Layer 5 of a small transformer language model trained on English Wikipedia (12 layers, counted from 0, width 64).
Take only the direct path to the model's output, skipping the later layers: a vector added to the residual stream pushes a token's score in proportion to its dot product with that token's output vector.

Output vectors of the tokens that the questions are about. A number n stands for n times 0.028.
"s": -4 25 7 0 8 30 11 28 27 -7 -12 -28 -7 5 -11 24 8 -18 20 13 -11 12 1 -12 -16 2 -30 10 44 5 -22 3 30 11 7 -26 15 -9 -23 2 -41 2 -28 -2 1 15 -46 -18 -31 -7 -15 13 15 6 -3 -31 -8 20 7 -7 -19 -4 7 -46
",": -5 -11 2 9 -11 -7 -4 -1 2 -14 -17 -10 6 13 2 16 -3 -16 -19 -15 -22 -5 1 -1 17 15 -36 -4 -24 -1 -1 -5 -27 6 16 -12 28 -21 -25 -5 -36 17 -17 1 -9 -7 10 5 2 -11 -10 10 5 6 -2 -13 -7 14 -2 -6 -17 6 15 -7
"re": 8 67 -23 13 -4 17 -20 4 18 12 14 10 -6 -7 -24 8 34 -11 15 -10 -25 15 8 -20 8 -27 0 -6 -5 -11 -8 -19 4 16 -43 -2 41 2 30 4 -45 11 21 -13 22 -10 -1 18 5 7 24 1 22 5 -17 -4 2 -15 -1 -2 21 5 -15 -27
");": 13 12 8 42 -49 -4 33 -6 4 18 -20 -20 22 -7 -27 2 -14 0 12 -4 -2 -16 23 1 20 -19 46 23 26 -2 36 -7 -22 -18 2 -6 -7 -23 25 -4 -4 -6 -11 -15 -37 -19 14 -27 1 -16 48 -16 18 -18 -29 38 5 -9 -43 -2 -16 20 -19 29
"per": 8 22 -20 4 1 -8 -15 19 -21 44 18 2 -8 -18 10 -19 -21 3 29 -6 -2 -25 16 -25 -10 14 -3 -9 -14 -15 -7 15 -41 -17 -6 0 55 15 38 16 23 9 -1 1 -33 7 -5 -43 9 6 52 -28 18 -7 -17 -9 -8 -1 -14 12 16 7 2 -1
" Time": -1 30 18 -10 -5 -22 -15 31 4 41 13 -10 1 26 -4 6 -1 -8 7 3 -3 13 35 -12 9 -30 10 23 -9 29 23 22 -16 -18 -19 23 -2 3 26 -4 14 -16 28 -40 -12 8 14 -49 -13 -18 20 -16 3 -14 -31 0 3 -33 -12 6 27 4 -3 -13
" match": 3 -4 27 2 -37 0 6 6 0 17 6 -10 4 -13 -12 -26 16 28 -19 -18 -31 -7 25 11 10 -19 48 -2 -4 9 -7 20 -13 -2 -16 19 4 26 25 23 38 -17 -2 -35 -33 -23 3 -22 3 11 20 -14 -22 -12 -27 7 24 -27 -18 24 -3 3 -28 -16
"---|---|---|---|": 45 43 67 -8 -37 -6 8 -3 6 30 3 7 -39 16 -31 -35 -3 31 3 -14 4 -20 11 23 44 -39 61 8 14 3 33 10 -10 -33 -12 -18 24 4 25 8 32 -12 11 10 -23 4 1 -16 3 -26 -3 -64 -5 -39 17 3 65 -27 -14 16 9 27 -35 -19
" |": -6 -13 29 17 21 14 -18 -35 8 -23 -32 -17 3 -8 -10 5 4 23 -12 -20 -12 1 14 -2 -9 3 -32 -19 -16 1 -8 -6 11 0 0 -7 10 -16 -10 -1 6 21 22 30 -6 17 -7 6 -7 23 13 -7 -24 -6 3 -10 -8 11 -20 18 -1 -4 -10 -13
"ight": -23 19 -9 10 -54 -32 -21 4 -1 13 -10 -6 17 -37 -16 33 34 4 -5 24 -33 -2 -10 -10 -11 -25 10 9 47 30 27 14 -3 -10 7 22 -10 -15 13 -2 24 1 8 4 -11 -19 33 -19 24 31 66 -25 -23 -6 -27 11 -4 -34 -18 -28 -16 4 -13 -5
" much": 2 32 8 -14 -21 -47 -15 -2 -9 27 -16 27 -6 -12 -2 -14 -4 11 16 5 -28 -10 3 -8 5 -28 32 12 2 31 22 19 -27 1 -1 17 -6 12 7 10 11 -15 -10 11 -42 -21 18 -15 0 -6 38 -34 -21 -18 -27 -11 -4 8 -34 13 22 -10 -19 -18
".": -21 -14 7 0 -21 -1 -5 14 29 -15 0 -3 -12 11 -8 21 -26 -2 -22 -7 -12 2 -7 -12 3 13 -32 -25 -16 -27 24 -20 -1 16 11 15 21 -1 -26 -1 -20 13 -38 3 -2 24 16 27 14 17 3 6 14 1 -11 -8 -14 19 15 20 -18 -2 -7 -15
"),": 10 5 18 12 -40 -15 24 11 -14 20 -24 -14 24 40 -20 -7 -20 -16 9 0 -14 -26 32 4 24 2 36 16 23 7 13 18 -22 -7 11 6 5 -15 6 -5 -8 -4 -19 -3 -15 -29 34 1 18 -35 42 -17 6 -10 -44 19 16 17 -11 4 -14 22 -18 23
" Year": 36 27 24 -5 -8 2 6 12 -13 38 21 -13 4 31 -7 9 -9 12 10 7 2 -40 59 -14 3 -41 8 0 7 -2 3 9 -14 -50 -39 -1 -28 7 35 7 17 -6 19 -13 -39 5 6 -17 -13 -18 39 -29 -14 -23 -15 -22 -9 -58 6 -2 -5 13 4 22
"ting": -17 29 -13 -26 -24 -23 21 12 -18 28 4 -8 -47 19 26 -16 -9 20 5 -9 -32 -9 -7 7 -14 -14 1 -7 34 28 -4 -7 -16 -16 18 16 27 -28 34 -5 2 -26 -16 53 -53 13 9 -51 6 13 39 -54 -35 -12 -29 -2 31 -6 -17 -11 1 37 -29 -24
"other": -4 43 29 -22 -23 -7 2 11 -28 53 5 21 -3 -5 -8 4 -3 -28 13 26 -19 -6 0 -22 18 -42 37 12 46 2 42 51 -7 6 -32 23 4 14 35 3 31 -48 8 -18 -19 -11 33 3 15 0 65 -83 -19 -12 -53 -1 32 -33 -28 -1 -7 18 15 4
"ch": -6 25 -4 5 3 -7 -23 -2 -16 24 4 13 13 19 6 10 12 -19 28 -22 -4 -2 18 -16 -25 -7 20 -9 2 22 21 2 38 -32 7 23 14 16 15 25 9 13 -15 11 -3 -36 8 -34 26 -2 30 -24 -6 3 8 -14 23 -11 -2 -23 -14 20 0 -15
" current": 29 32 -7 -5 -48 -8 -13 -1 -23 25 -15 3 0 -13 -4 0 20 4 22 13 -29 9 12 -7 11 5 21 21 15 24 15 33 -7 -11 -16 13 -7 -9 10 26 19 -7 -6 -16 -16 -26 9 -21 0 -17 11 -16 -14 -15 -5 5 27 -7 -20 3 4 16 -15 1
"ow": -26 -6 19 -31 -30 -22 2 15 9 11 19 1 -21 9 -25 -12 23 -12 -10 -13 -32 -48 31 -43 1 -7 9 5 3 7 7 22 -5 -21 -37 -15 7 15 20 -11 37 -27 -9 -16 9 -11 19 -28 -28 -26 8 -17 -35 -12 -23 -42 6 -12 -19 -25 4 10 -31 6
"+": 3 -1 8 -1 -36 -20 -17 31 -20 12 2 0 -17 3 -10 11 0 -14 27 -1 -28 -10 4 8 0 -18 18 4 3 8 21 -17 -4 -37 0 15 19 23 24 1 24 -3 21 -7 -8 -2 -11 -34 -6 -16 41 -14 -7 -17 1 19 31 9 -18 0 20 1 -9 -14
"en": -34 4 1 -8 13 25 24 13 18 23 4 -6 -37 10 -7 18 -5 9 6 5 -1 -23 29 -21 13 24 17 -26 19 2 -15 8 21 0 -18 21 20 -17 12 26 8 12 -22 33 22 -20 11 9 -14 25 -1 -22 29 -6 12 -10 -17 -13 -25 -8 -2 -14 8 13
" until": -12 12 21 8 -26 -31 22 11 22 17 4 5 0 2 10 -2 15 -7 8 1 -45 -12 -2 0 2 -4 7 3 14 -9 7 3 -35 -12 -8 19 23 12 9 11 26 6 -16 -7 -29 8 18 11 1 -29 19 -25 -24 -14 -25 0 3 -9 -1 22 9 25 -12 -12
"ography": 0 34 13 -15 1 -42 19 45 24 25 3 -20 -50 47 -1 29 5 -13 20 1 -31 14 20 5 38 -18 59 19 32 27 2 37 -14 -17 -34 -18 -1 13 56 10 42 -30 36 3 -94 -34 20 -5 -3 -14 63 -60 19 -13 -27 -21 42 -29 -26 -21 53 6 10 21
"log": -22 46 38 18 -8 -24 -11 -4 3 19 -19 11 -31 -4 -29 -29 -35 -32 35 4 -33 -12 28 -18 39 -30 3 2 17 14 11 10 -26 -1 -37 8 -2 30 4 28 49 -6 3 -41 -19 -13 5 -19 -4 -40 49 -28 -10 -9 5 15 40 -15 -2 -11 27 15 1 -18
"int": -11 16 9 -20 -42 -19 -6 0 13 26 3 -29 12 -43 -15 -22 17 33 8 9 9 12 36 -15 26 -54 4 3 25 31 -1 23 -45 39 -7 -1 -4 -6 52 19 29 -44 -8 2 -12 -30 -20 -30 -1 2 46 -20 34 -7 -19 14 21 -3 -35 -33 11 28 -7 -23
"ard": 7 16 14 -1 -35 -42 -52 4 0 -1 1 -12 -10 -36 7 2 25 4 -13 -15 -34 -17 52 9 29 5 16 8 -1 -30 -19 51 -12 -29 -7 9 2 -9 26 23 24 -19 1 21 -20 -10 34 -22 -14 -22 46 -11 8 -1 6 11 -1 -44 20 -18 18 27 -5 -3

Output weights of attention head 0. The head adds the sum of these rows, row i times number i of z. A number n stands for n times 0.0053.
o0: 1 1 36 36 10 -36 -2 12 4 -7 -17 -1 34 -14 26 53 23 47 -8 -20 31 14 -15 -26 -31 -8 7 39 -34 13 -21 22 -25 45 9 3 4 -2 28 -29 28 -15 30 23 -36 0 0 6 32 -1 -20 25 -40 -6 28 22 -34 13 39 9 -15 -5 16 7
o1: -38 54 28 -2 -7 -13 24 -27 -38 5 -4 29 -14 -45 -60 11 -14 44 29 -31 27 22 31 58 4 -10 27 25 -22 48 -1 -30 -19 11 23 2 -27 -20 -2 -13 -20 -40 -6 51 -11 2 -14 4 23 -7 52 -64 9 -2 2 -2 -8 -11 -22 9 -60 -50 19 5
o2: -15 -7 -12 -28 -1 12 33 -8 -27 -13 -23 25 4 -7 7 -1 16 -38 22 14 5 10 -28 3 -22 0 4 -40 20 -12 12 19 5 -23 -52 -18 0 24 -4 38 -16 -58 22 -2 22 -17 -34 3 5 -42 0 15 7 -22 19 -5 17 -54 -30 37 0 -7 -3 10
o3: 4 -6 6 -15 19 -6 -3 3 28 -6 1 -37 -19 -31 -15 -5 -11 -28 -20 4 -14 -3 -6 54 35 -13 -1 -3 20 9 2 -10 -9 -4 12 13 6 39 3 -22 -17 12 33 37 3 1 -5 -18 -7 41 -4 23 11 -8 0 -3 -14 30 80 15 -41 -29 53 14
o4: -31 -7 -22 2 3 -22 7 3 -21 -1 -5 17 7 -6 7 -1 19 -15 -3 2 0 47 -28 21 47 -6 20 -26 4 -56 11 7 46 -16 12 2 -18 7 4 -2 -4 6 31 -5 -2 65 2 -27 -14 56 1 -2 -15 42 10 39 20 -17 20 21 -13 -68 -22 0
o5: 59 54 5 13 -22 28 -73 -66 -19 56 14 33 5 1 -6 -31 0 28 -10 2 25 67 -13 -3 3 18 42 20 -5 11 -74 -34 -17 -6 -27 22 -31 -12 16 15 7 -36 33 0 15 -4 -66 -54 0 -13 34 11 29 -14 -11 -15 -17 25 -27 14 16 11 23 9
o6: -9 13 37 -26 38 9 44 38 -5 -6 -3 -12 53 5 -29 -44 -5 24 -4 18 -5 -29 27 13 -29 48 6 -2 0 -10 -26 44 -9 -6 -7 28 -12 3 -23 -1 17 45 -21 3 44 -3 4 -14 -2 -37 -15 34 0 24 3 -38 13 22 -12 43 -11 -41 1 -41
o7: 26 -26 4 38 -29 -19 40 -32 -4 11 -31 32 71 45 -30 10 -27 0 -38 6 14 -24 -4 -15 17 -12 1 -8 10 9 9 27 -21 -12 9 8 1 1 24 28 -10 1 66 -5 42 -23 17 24 -53 -11 5 -35 -25 36 14 31 -3 43 -2 11 -26 -20 20 -5
o8: -21 4 17 54 19 2 -30 1 12 22 25 13 -5 -38 5 -4 20 10 -25 -19 42 33 3 -6 13 27 -7 -24 29 7 -22 29 6 20 7 25 26 20 13 1 -33 35 -20 -6 -3 -11 -6 -33 -23 1 -25 -26 -30 0 -6 -2 11 0 4 10 -16 2 12 -15
o9: 12 3 -28 -21 -11 -10 -62 -43 -15 -12 -6 15 10 -44 22 -26 27 22 -47 -11 -9 1 26 -45 -9 11 -4 -15 -18 -8 19 -26 27 -8 39 -29 -25 -36 -38 38 -25 8 15 -30 36 29 -1 -31 11 -15 25 47 29 -5 7 59 10 -13 -21 -27 6 -46 44 13
o10: 18 15 14 -15 -45 -3 -31 -34 52 20 28 10 42 -38 -17 -21 -23 -21 -26 -11 -20 13 -17 52 1 -3 -2 -1 -19 -9 13 21 31 -34 61 -57 52 -3 22 46 20 12 -11 43 -18 -10 -45 5 -34 7 17 -37 -38 12 26 -37 -8 -19 36 -17 -13 -33 -18 -29
o11: 6 3 53 -32 3 -46 -30 2 -23 34 -7 48 34 -16 28 -46 -5 23 2 12 26 25 -38 35 -14 -6 -2 18 -31 12 24 -30 6 -7 -29 14 40 -46 -20 18 -15 -25 -10 -36 -12 42 15 -2 -14 -56 -15 -29 -20 -18 22 -24 19 17 -3 -4 29 -18 -1 8
o12: -15 19 -17 30 9 10 -8 0 -29 4 40 24 1 37 46 -1 13 3 27 8 -37 -25 13 21 -16 43 -21 -22 -2 26 -20 37 56 0 11 2 30 -4 -36 18 -27 6 13 20 20 48 -43 -4 -42 10 -6 -32 -20 -20 16 21 -31 14 -2 -15 -29 -16 -14 23
o13: 0 2 -35 -24 -18 -7 18 5 26 15 -9 -6 -36 25 20 9 6 20 15 -37 -9 -23 -9 -33 -4 7 -23 6 4 -8 4 22 -16 -25 -8 -36 33 -19 34 -45 -16 -2 -42 13 2 -21 17 -15 3 1 46 -40 -28 59 13 -11 8 16 -13 8 17 -1 19 17
o14: -21 8 -24 44 36 22 3 23 22 5 34 -21 18 -8 7 6 -49 -1 45 7 3 2 -62 -3 4 -7 31 18 -30 5 -5 -11 28 -4 12 -9 -8 -14 -11 -43 2 6 44 -10 34 -5 -27 -33 28 -29 -1 1 -14 65 18 -23 14 -26 62 -45 20 -2 -29 5
o15: -6 -6 17 14 50 29 1 -15 29 -9 -2 -20 37 11 -10 -15 20 15 33 -19 -30 1 41 -14 7 -29 11 5 43 11 5 -9 22 21 -17 -9 -1 4 -45 0 0 17 39 -21 -16 -25 21 25 -27 19 -9 -4 55 50 49 7 8 -17 22 11 -17 36 2 47
o16: -32 -63 5 30 -4 7 39 -7 45 -19 -26 -13 -8 33 -23 -24 -27 32 8 -37 -33 -5 -11 17 -39 45 0 -30 -6 -35 -8 11 28 50 -19 -54 51 12 -3 2 -24 20 10 4 -12 53 -2 20 6 29 20 15 -36 -5 4 5 44 1 9 61 -15 41 3 11
o17: 15 8 -2 1 -1 -6 0 16 -13 8 4 5 -32 0 -39 2 20 -3 48 -20 3 17 5 -26 -17 -15 -33 -6 0 -4 -48 39 -56 29 43 13 -48 -10 1 33 -6 3 -12 -36 13 21 -26 41 -28 7 -10 19 6 39 26 17 5 11 20 -26 26 3 82 -6
o18: -30 -33 -39 -18 -3 -7 -1 27 -38 -9 15 -5 -17 22 -47 -1 8 -1 -8 -1 -6 -19 61 5 -29 10 -26 6 37 -9 -18 -39 20 -26 28 -23 24 -24 -3 60 5 7 27 18 28 -20 -7 -51 -22 -14 -7 10 -15 -28 -13 -2 -11 -31 11 -30 17 12 15 -27
o19: 17 -25 -38 -3 -21 -9 -51 7 26 -7 -45 -36 49 -8 26 29 -32 -20 22 -8 25 -23 22 20 -26 29 -7 30 15 12 -9 -39 -17 45 -2 -34 -46 23 -7 -35 -47 -24 -18 22 -23 31 -24 -11 -4 22 14 19 -7 50 3 -33 -37 -19 -37 -17 -4 9 -3 -1
o20: -20 -14 20 -20 62 -17 8 -27 -18 9 -11 -14 -1 48 48 -58 14 -7 -14 15 0 -15 12 -43 -3 -49 2 -40 -41 42 -28 30 -45 11 -41 -15 -72 24 -35 -5 31 -1 34 48 34 15 6 15 -6 -11 -24 -8 -32 2 -3 -52 -9 -5 32 23 -8 -11 14 18
o21: 7 -29 -16 22 16 -26 20 -14 10 -36 -28 10 -39 18 14 -3 -7 15 7 26 -42 35 2 18 -21 17 21 10 -29 7 -7 -38 41 26 18 0 59 26 15 -1 71 -44 -14 -19 18 0 -10 -38 1 -2 -28 -12 43 1 5 -12 11 6 -14 16 3 -35 15 -1
o22: -10 -40 17 -66 1 15 -52 -18 13 -15 -16 2 -48 55 32 37 -9 39 5 -16 15 21 3 1 -8 -14 -4 -10 -12 -1 4 14 34 -13 23 32 -16 -27 32 -19 -50 23 18 40 20 6 3 39 37 -2 -61 19 -7 2 -7 1 -16 -12 -7 -6 18 8 -10 -35
o23: -7 26 11 5 -10 -14 -15 7 -7 -33 -26 21 -44 9 -27 -19 -30 7 -15 -27 -20 35 -13 21 32 14 -32 0 7 39 45 0 13 18 14 -3 -27 18 -1 -1 66 -2 11 -15 25 -16 -9 17 8 -8 29 6 49 -62 18 2 -21 40 -8 -9 7 -58 -23 -47
o24: -4 0 -1 -26 -30 -28 10 -1 25 -19 -7 34 7 25 17 -34 21 -17 7 -7 51 23 -27 -13 -10 -1 -18 -5 12 12 -12 -48 -12 -12 42 -16 32 -6 -18 9 -38 5 22 4 -48 -29 12 -11 17 -60 13 -9 27 -13 17 -1 12 40 4 15 7 -1 17 19
o25: -2 22 -1 4 -32 10 -18 34 -59 -35 35 13 5 -7 -49 -8 29 23 22 53 -7 -9 37 4 10 -5 -17 41 -3 -18 -16 42 -6 -22 -58 -32 0 47 26 -5 0 -35 3 -15 -13 -13 -4 30 27 -68 24 -22 4 1 5 11 11 -7 22 -32 5 -20 -24 1
o26: 9 1 15 -36 43 -9 45 -6 14 -27 95 -24 15 2 1 -40 -9 10 11 16 36 10 -19 8 36 -5 -6 6 25 -11 20 18 24 23 -19 11 -1 2 47 49 3 25 9 15 46 8 15 -24 6 11 15 -4 -29 -37 0 27 -55 -45 -33 29 0 19 64 30
o27: -21 -14 20 30 -19 -18 16 -25 -15 -4 -1 6 -21 -16 35 -1 -13 -12 15 42 7 -41 6 -7 -14 16 28 -61 41 -14 -12 -17 -9 11 29 13 -5 10 49 -4 -16 -3 13 -3 -9 12 9 -1 -47 -36 70 44 -5 -29 17 -44 -5 -1 -6 32 45 17 -32 -16
o28: 26 -32 -12 0 -44 -15 -16 22 6 1 -23 -30 5 -4 5 16 4 21 13 19 38 -14 -4 2 -23 9 22 15 28 8 7 -74 31 -38 -28 38 13 -13 14 13 37 19 18 -30 39 2 -7 32 10 -10 -30 3 -49 44 34 4 21 7 -10 14 -29 -12 -2 18
o29: 3 37 19 -10 49 12 -17 36 2 -5 -4 -42 28 -7 22 -49 39 -2 -7 2 -5 -10 -11 -24 -11 15 16 -2 -50 -14 26 12 -14 -26 0 21 -33 22 4 16 -8 -37 13 15 8 13 10 19 -14 32 23 -23 20 10 0 62 -5 -29 -35 6 24 2 6 -59
o30: -39 31 -9 2 27 -17 6 -51 3 17 24 -10 19 10 -11 4 29 19 1 -19 -18 -8 -48 15 -13 11 -3 -9 3 -26 80 -10 -12 51 -28 1 -12 46 10 -24 -4 -53 34 4 -5 20 26 -45 46 10 -62 -15 -11 -7 -18 -32 -11 20 0 3 12 -48 39 5
o31: 9 -1 15 7 -61 -23 15 7 39 17 -28 5 65 -11 0 20 -25 14 34 -44 -44 -7 36 -11 -29 -56 -31 21 4 19 -5 28 19 -28 2 31 69 0 -8 -20 17 -35 -58 7 22 15 -20 17 55 -19 8 5 26 -31 -11 -4 35 3 7 -18 -12 0 -18 -25

Each question shows a token from some text and the vector z that the head gathered there. A number n stands for n times 0.02.

"age": 10 19 -3 -10 3 -7 25 18 6 19 23 -7 20 -2 -10 7 6 10 12 -14 -5 13 -14 34 -6 19 -14 -2 -16 -7 -17 29
Which of these tokens does it push up most? "log"

"d": -10 9 -31 21 26 9 -22 9 9 32 -17 -5 13 -5 -7 -6 -33 -25 0 29 -19 1 -15 17 -10 -21 -42 -7 4 -31 23 30
Which of these tokens does it push up most? "ight"

" Bro": 17 -37 -18 20 -15 -39 21 9 8 -36 11 -46 -9 -9 35 10 17 -1 6 -25 -1 -20 8 -34 -15 -15 33 -18 14 15 -9 -14
Which of these tokens does it push up most? "en"

"s": 26 8 -24 23 -2 -22 -13 18 20 0 24 2 22 8 -17 -4 15 29 -14 -21 -21 -4 7 -17 -1 5 6 3 -10 -12 -11 31
Pushed down most: " Time"

" ": -2 7 5 0 8 -7 -10 -5 -4 6 3 27 9 13 25 -15 -3 -5 4 12 -9 10 10 9 11 8 -16 -1 -10 16 7 21
Which two tokens does it push up most, strongest first? "ting", "+"

"c": -6 0 -15 -8 -1 -11 -7 -8 23 -29 -1 -10 16 13 -10 9 -8 -3 -2 -15 -16 -6 -23 41 -4 16 -44 -10 -5 -12 -20 16
Which of these tokens does it push up most? "log"

"e": 27 -9 -43 14 17 -13 41 14 42 -42 46 -16 24 -4 26 42 -2 37 -6 -37 21 -47 10 -14 -17 -24 85 8 -27 61 -51 -27
Which of these tokens does it push up most? "en"

"u": 12 12 -19 -6 28 9 30 20 17 0 32 10 26 -5 9 19 19 8 -16 -13 9 12 -6 24 -2 5 -21 -6 -7 -13 -4 5
Which of these tokens does it push up most? " |"

"ho": 6 -4 4 -2 -11 -36 -2 16 -5 9 12 9 14 6 -12 21 4 -7 -15 16 -11 -13 -15 -24 -11 -12 -14 -38 -13 -6 -3 40
Which of these tokens does it push up most? ","

" professional": -4 -23 8 1 4 -7 11 -4 -3 23 -4 -10 10 -9 27 2 6 18 -2 7 -36 -5 5 6 -10 22 -3 -31 -8 22 -49 15
Which of these tokens does it push up most? "s"

" of": 5 -7 -10 1 15 -3 -28 -4 18 3 42 11 14 10 18 -14 4 -15 -4 -8 -26 17 4 -3 -2 -10 -2 6 -16 8 -28 9
Which of these tokens does it push up most? "ting"

"ti": 22 17 -2 -26 -9 1 -30 1 -17 22 -13 -4 0 18 -29 -3 -19 -21 -5 19 -25 24 -28 16 -13 9 -39 -22 13 -10 -7 -1
Which of these tokens does it push up most? ");"

"ed": 8 -40 -5 36 21 -44 78 25 21 -18 27 -39 3 9 20 19 5 33 10 -1 -8 -47 4 -33 7 -1 36 0 -1 8 -16 -22
Which two tokens does it push up most, strongest first? "s", "en"

" in": 16 -35 -12 -11 9 -6 -4 -11 -19 -9 -9 23 6 4 29 -23 -12 -1 -18 3 -9 7 27 -7 -12 -26 -31 -15 8 -2 20 13
Which two tokens does it push up most, strongest first? ".", ","

" at": 24 4 3 -1 -13 33 4 -6 1 9 8 11 4 11 33 -36 13 9 -30 11 -27 0 -12 -7 -9 0 5 -18 -17 12 30 14
Which of these tokens does it push up most? "per"

"oc": -3 44 1 3 -7 -15 7 -15 -16 -9 13 14 -4 11 -7 -19 11 -4 -7 -10 -11 -3 3 10 20 15 -25 -24 6 -8 -28 28
Which of these tokens does it push up most? "---|---|---|---|"

" C": 7 -14 2 -14 14 -8 4 -13 2 0 8 -2 0 15 33 8 -26 23 0 -9 -7 -26 14 -6 -7 10 14 7 -10 42 -23 -30
Which of these tokens does it push up most? "ard"

"com": -27 47 9 1 -33 9 -34 19 -16 -18 -31 26 2 -8 -9 15 13 -26 -13 24 1 -16 3 -12 31 -34 -47 24 45 -42 22 20
Pushed down most: "ard"

"B": 7 -23 -8 2 6 -6 21 -9 21 -30 9 -16 -31 17 4 8 -22 -3 4 13 16 -34 -9 -37 -2 6 8 10 -11 20 8 -13
Pushed down most: "+"

" not": 18 20 -41 12 12 14 22 7 3 -20 10 23 18 -7 2 -20 11 -16 -14 -5 12 0 -9 51 0 8 -43 -1 -14 -1 15 54
Which of these tokens does it push up most? " much"

"man": 4 3 -6 19 -15 -42 29 11 -11 17 10 -30 32 9 -16 27 33 17 -8 -16 -6 -1 17 -38 21 -20 -32 -32 -21 -5 -47 38
Pushed down most: "other"

" the": 16 -5 1 -5 8 1 -2 -7 2 3 5 23 21 8 37 -10 -29 22 -3 -14 -9 -17 14 -12 2 32 6 -11 3 18 -20 7
Which of these tokens does it push up most? "ard"

" She": 6 -19 7 13 23 1 -2 14 -2 -18 22 14 13 -12 13 12 6 -2 -20 7 1 4 -4 -4 -1 4 -18 -29 -1 -7 11 11
Pushed down most: "int"

"69": 3 -11 -11 -1 24 -5 -31 -8 23 4 50 20 17 14 22 -18 -1 -17 -3 -13 -31 19 18 -9 -1 -20 -5 4 -14 10 -25 14
Pushed down most: " Year"

"able": -11 -10 -22 -20 -7 17 -10 -8 5 22 7 29 -14 5 -9 -18 -4 -18 0 0 -15 0 -16 2 6 -7 -11 -28 19 0 -35 3
Which of these tokens does it push up most? " current"

"il": -8 -7 4 5 4 -30 -15 18 0 11 29 9 29 14 -6 19 -16 -4 6 19 -23 0 -20 -2 -12 -6 -1 -27 -23 6 17 26
Which of these tokens does it push up most? "ight"

"la": -3 -33 -10 -2 0 -16 32 1 17 -27 12 -20 -24 18 9 6 -21 -7 14 16 17 -34 -15 -48 -8 -12 -7 19 1 11 -1 -18
Pushed down most: "---|---|---|---|"

"mu": 24 10 -11 -5 -6 8 2 12 26 -17 36 12 4 -28 -21 -1 17 29 -28 -9 -9 15 -19 -10 -24 -12 -36 -38 2 0 -6 22
Which of these tokens does it push up most? " match"

" music": -1 4 19 -16 12 19 21 1 2 20 -5 12 9 7 20 0 -3 20 -4 -13 -3 16 -14 6 -1 35 11 -5 -10 19 3 0
Which of these tokens does it push up most? "log"

"on": 13 -39 -25 1 19 -26 40 5 11 -16 -5 -31 14 13 13 -8 -17 -12 -32 -14 14 -29 38 -17 -45 -18 -24 -23 18 26 -3 -3
Pushed down most: "int"

" him": -2 33 16 8 -16 -20 12 14 -13 2 11 8 15 25 4 -7 11 -9 -11 17 -26 0 7 -11 14 1 -9 -11 -9 -4 -7 54
Which of these tokens does it push up most? "),"

"===": 63 3 8 -8 15 0 26 -6 -35 -22 -55 20 -58 -9 -38 -2 -30 29 -54 -29 52 -20 9 34 13 37 42 -48 -42 57 81 -24
Which of these tokens does it push up most? "other"

"ve": 37 5 -8 0 7 20 -42 28 0 -8 -2 13 -4 -6 4 -28 0 -19 31 11 -49 52 34 38 -7 23 -52 10 30 -39 -4 11
Which two tokens does it push up most, strongest first? "+", "ight"

" and": -2 8 -2 5 15 0 -7 -8 -3 0 7 32 13 8 20 -1 -13 -3 -5 -7 -10 -9 12 -2 9 21 -16 -10 -3 12 -4 28
Which of these tokens does it push up most? "---|---|---|---|"

" h": 7 0 -7 -4 17 -12 10 -6 12 5 6 21 9 27 20 5 -22 -15 -13 1 -21 -12 6 -4 20 10 -24 -10 -5 19 -6 30
Which of these tokens does it push up most? "ch"

" his": 21 -19 16 -6 -10 30 2 9 -7 -13 9 35 15 4 35 -28 -7 6 -8 -1 -12 -17 3 -4 -11 9 -20 -35 17 13 4 19
Which of these tokens does it push up most? " current"

"ency": 1 12 3 -7 3 26 -8 14 20 -17 -2 -10 10 -2 -6 -13 -1 -14 3 30 -20 19 31 25 18 5 -22 35 -2 -7 -2 4
Pushed down most: " Year"

"L": 27 -16 -17 4 3 -7 17 -4 5 -7 6 -6 -9 -9 16 13 -24 28 0 0 7 -23 -14 -11 3 11 32 1 -8 14 5 -22
Which of these tokens does it push up most? " Year"

" a": 8 -3 7 -22 15 2 13 -3 -6 9 -4 31 1 4 27 -12 -16 12 5 -10 14 -1 10 17 12 20 6 3 -3 17 20 -8
Which of these tokens does it push up most? " Time"

" 12": -4 -82 -17 -16 -18 31 -31 -36 1 8 -38 18 -18 -45 17 -39 -34 -18 -29 -11 27 -28 10 -36 -45 -52 -30 -4 -8 6 42 3
Which of these tokens does it push up most? " Time"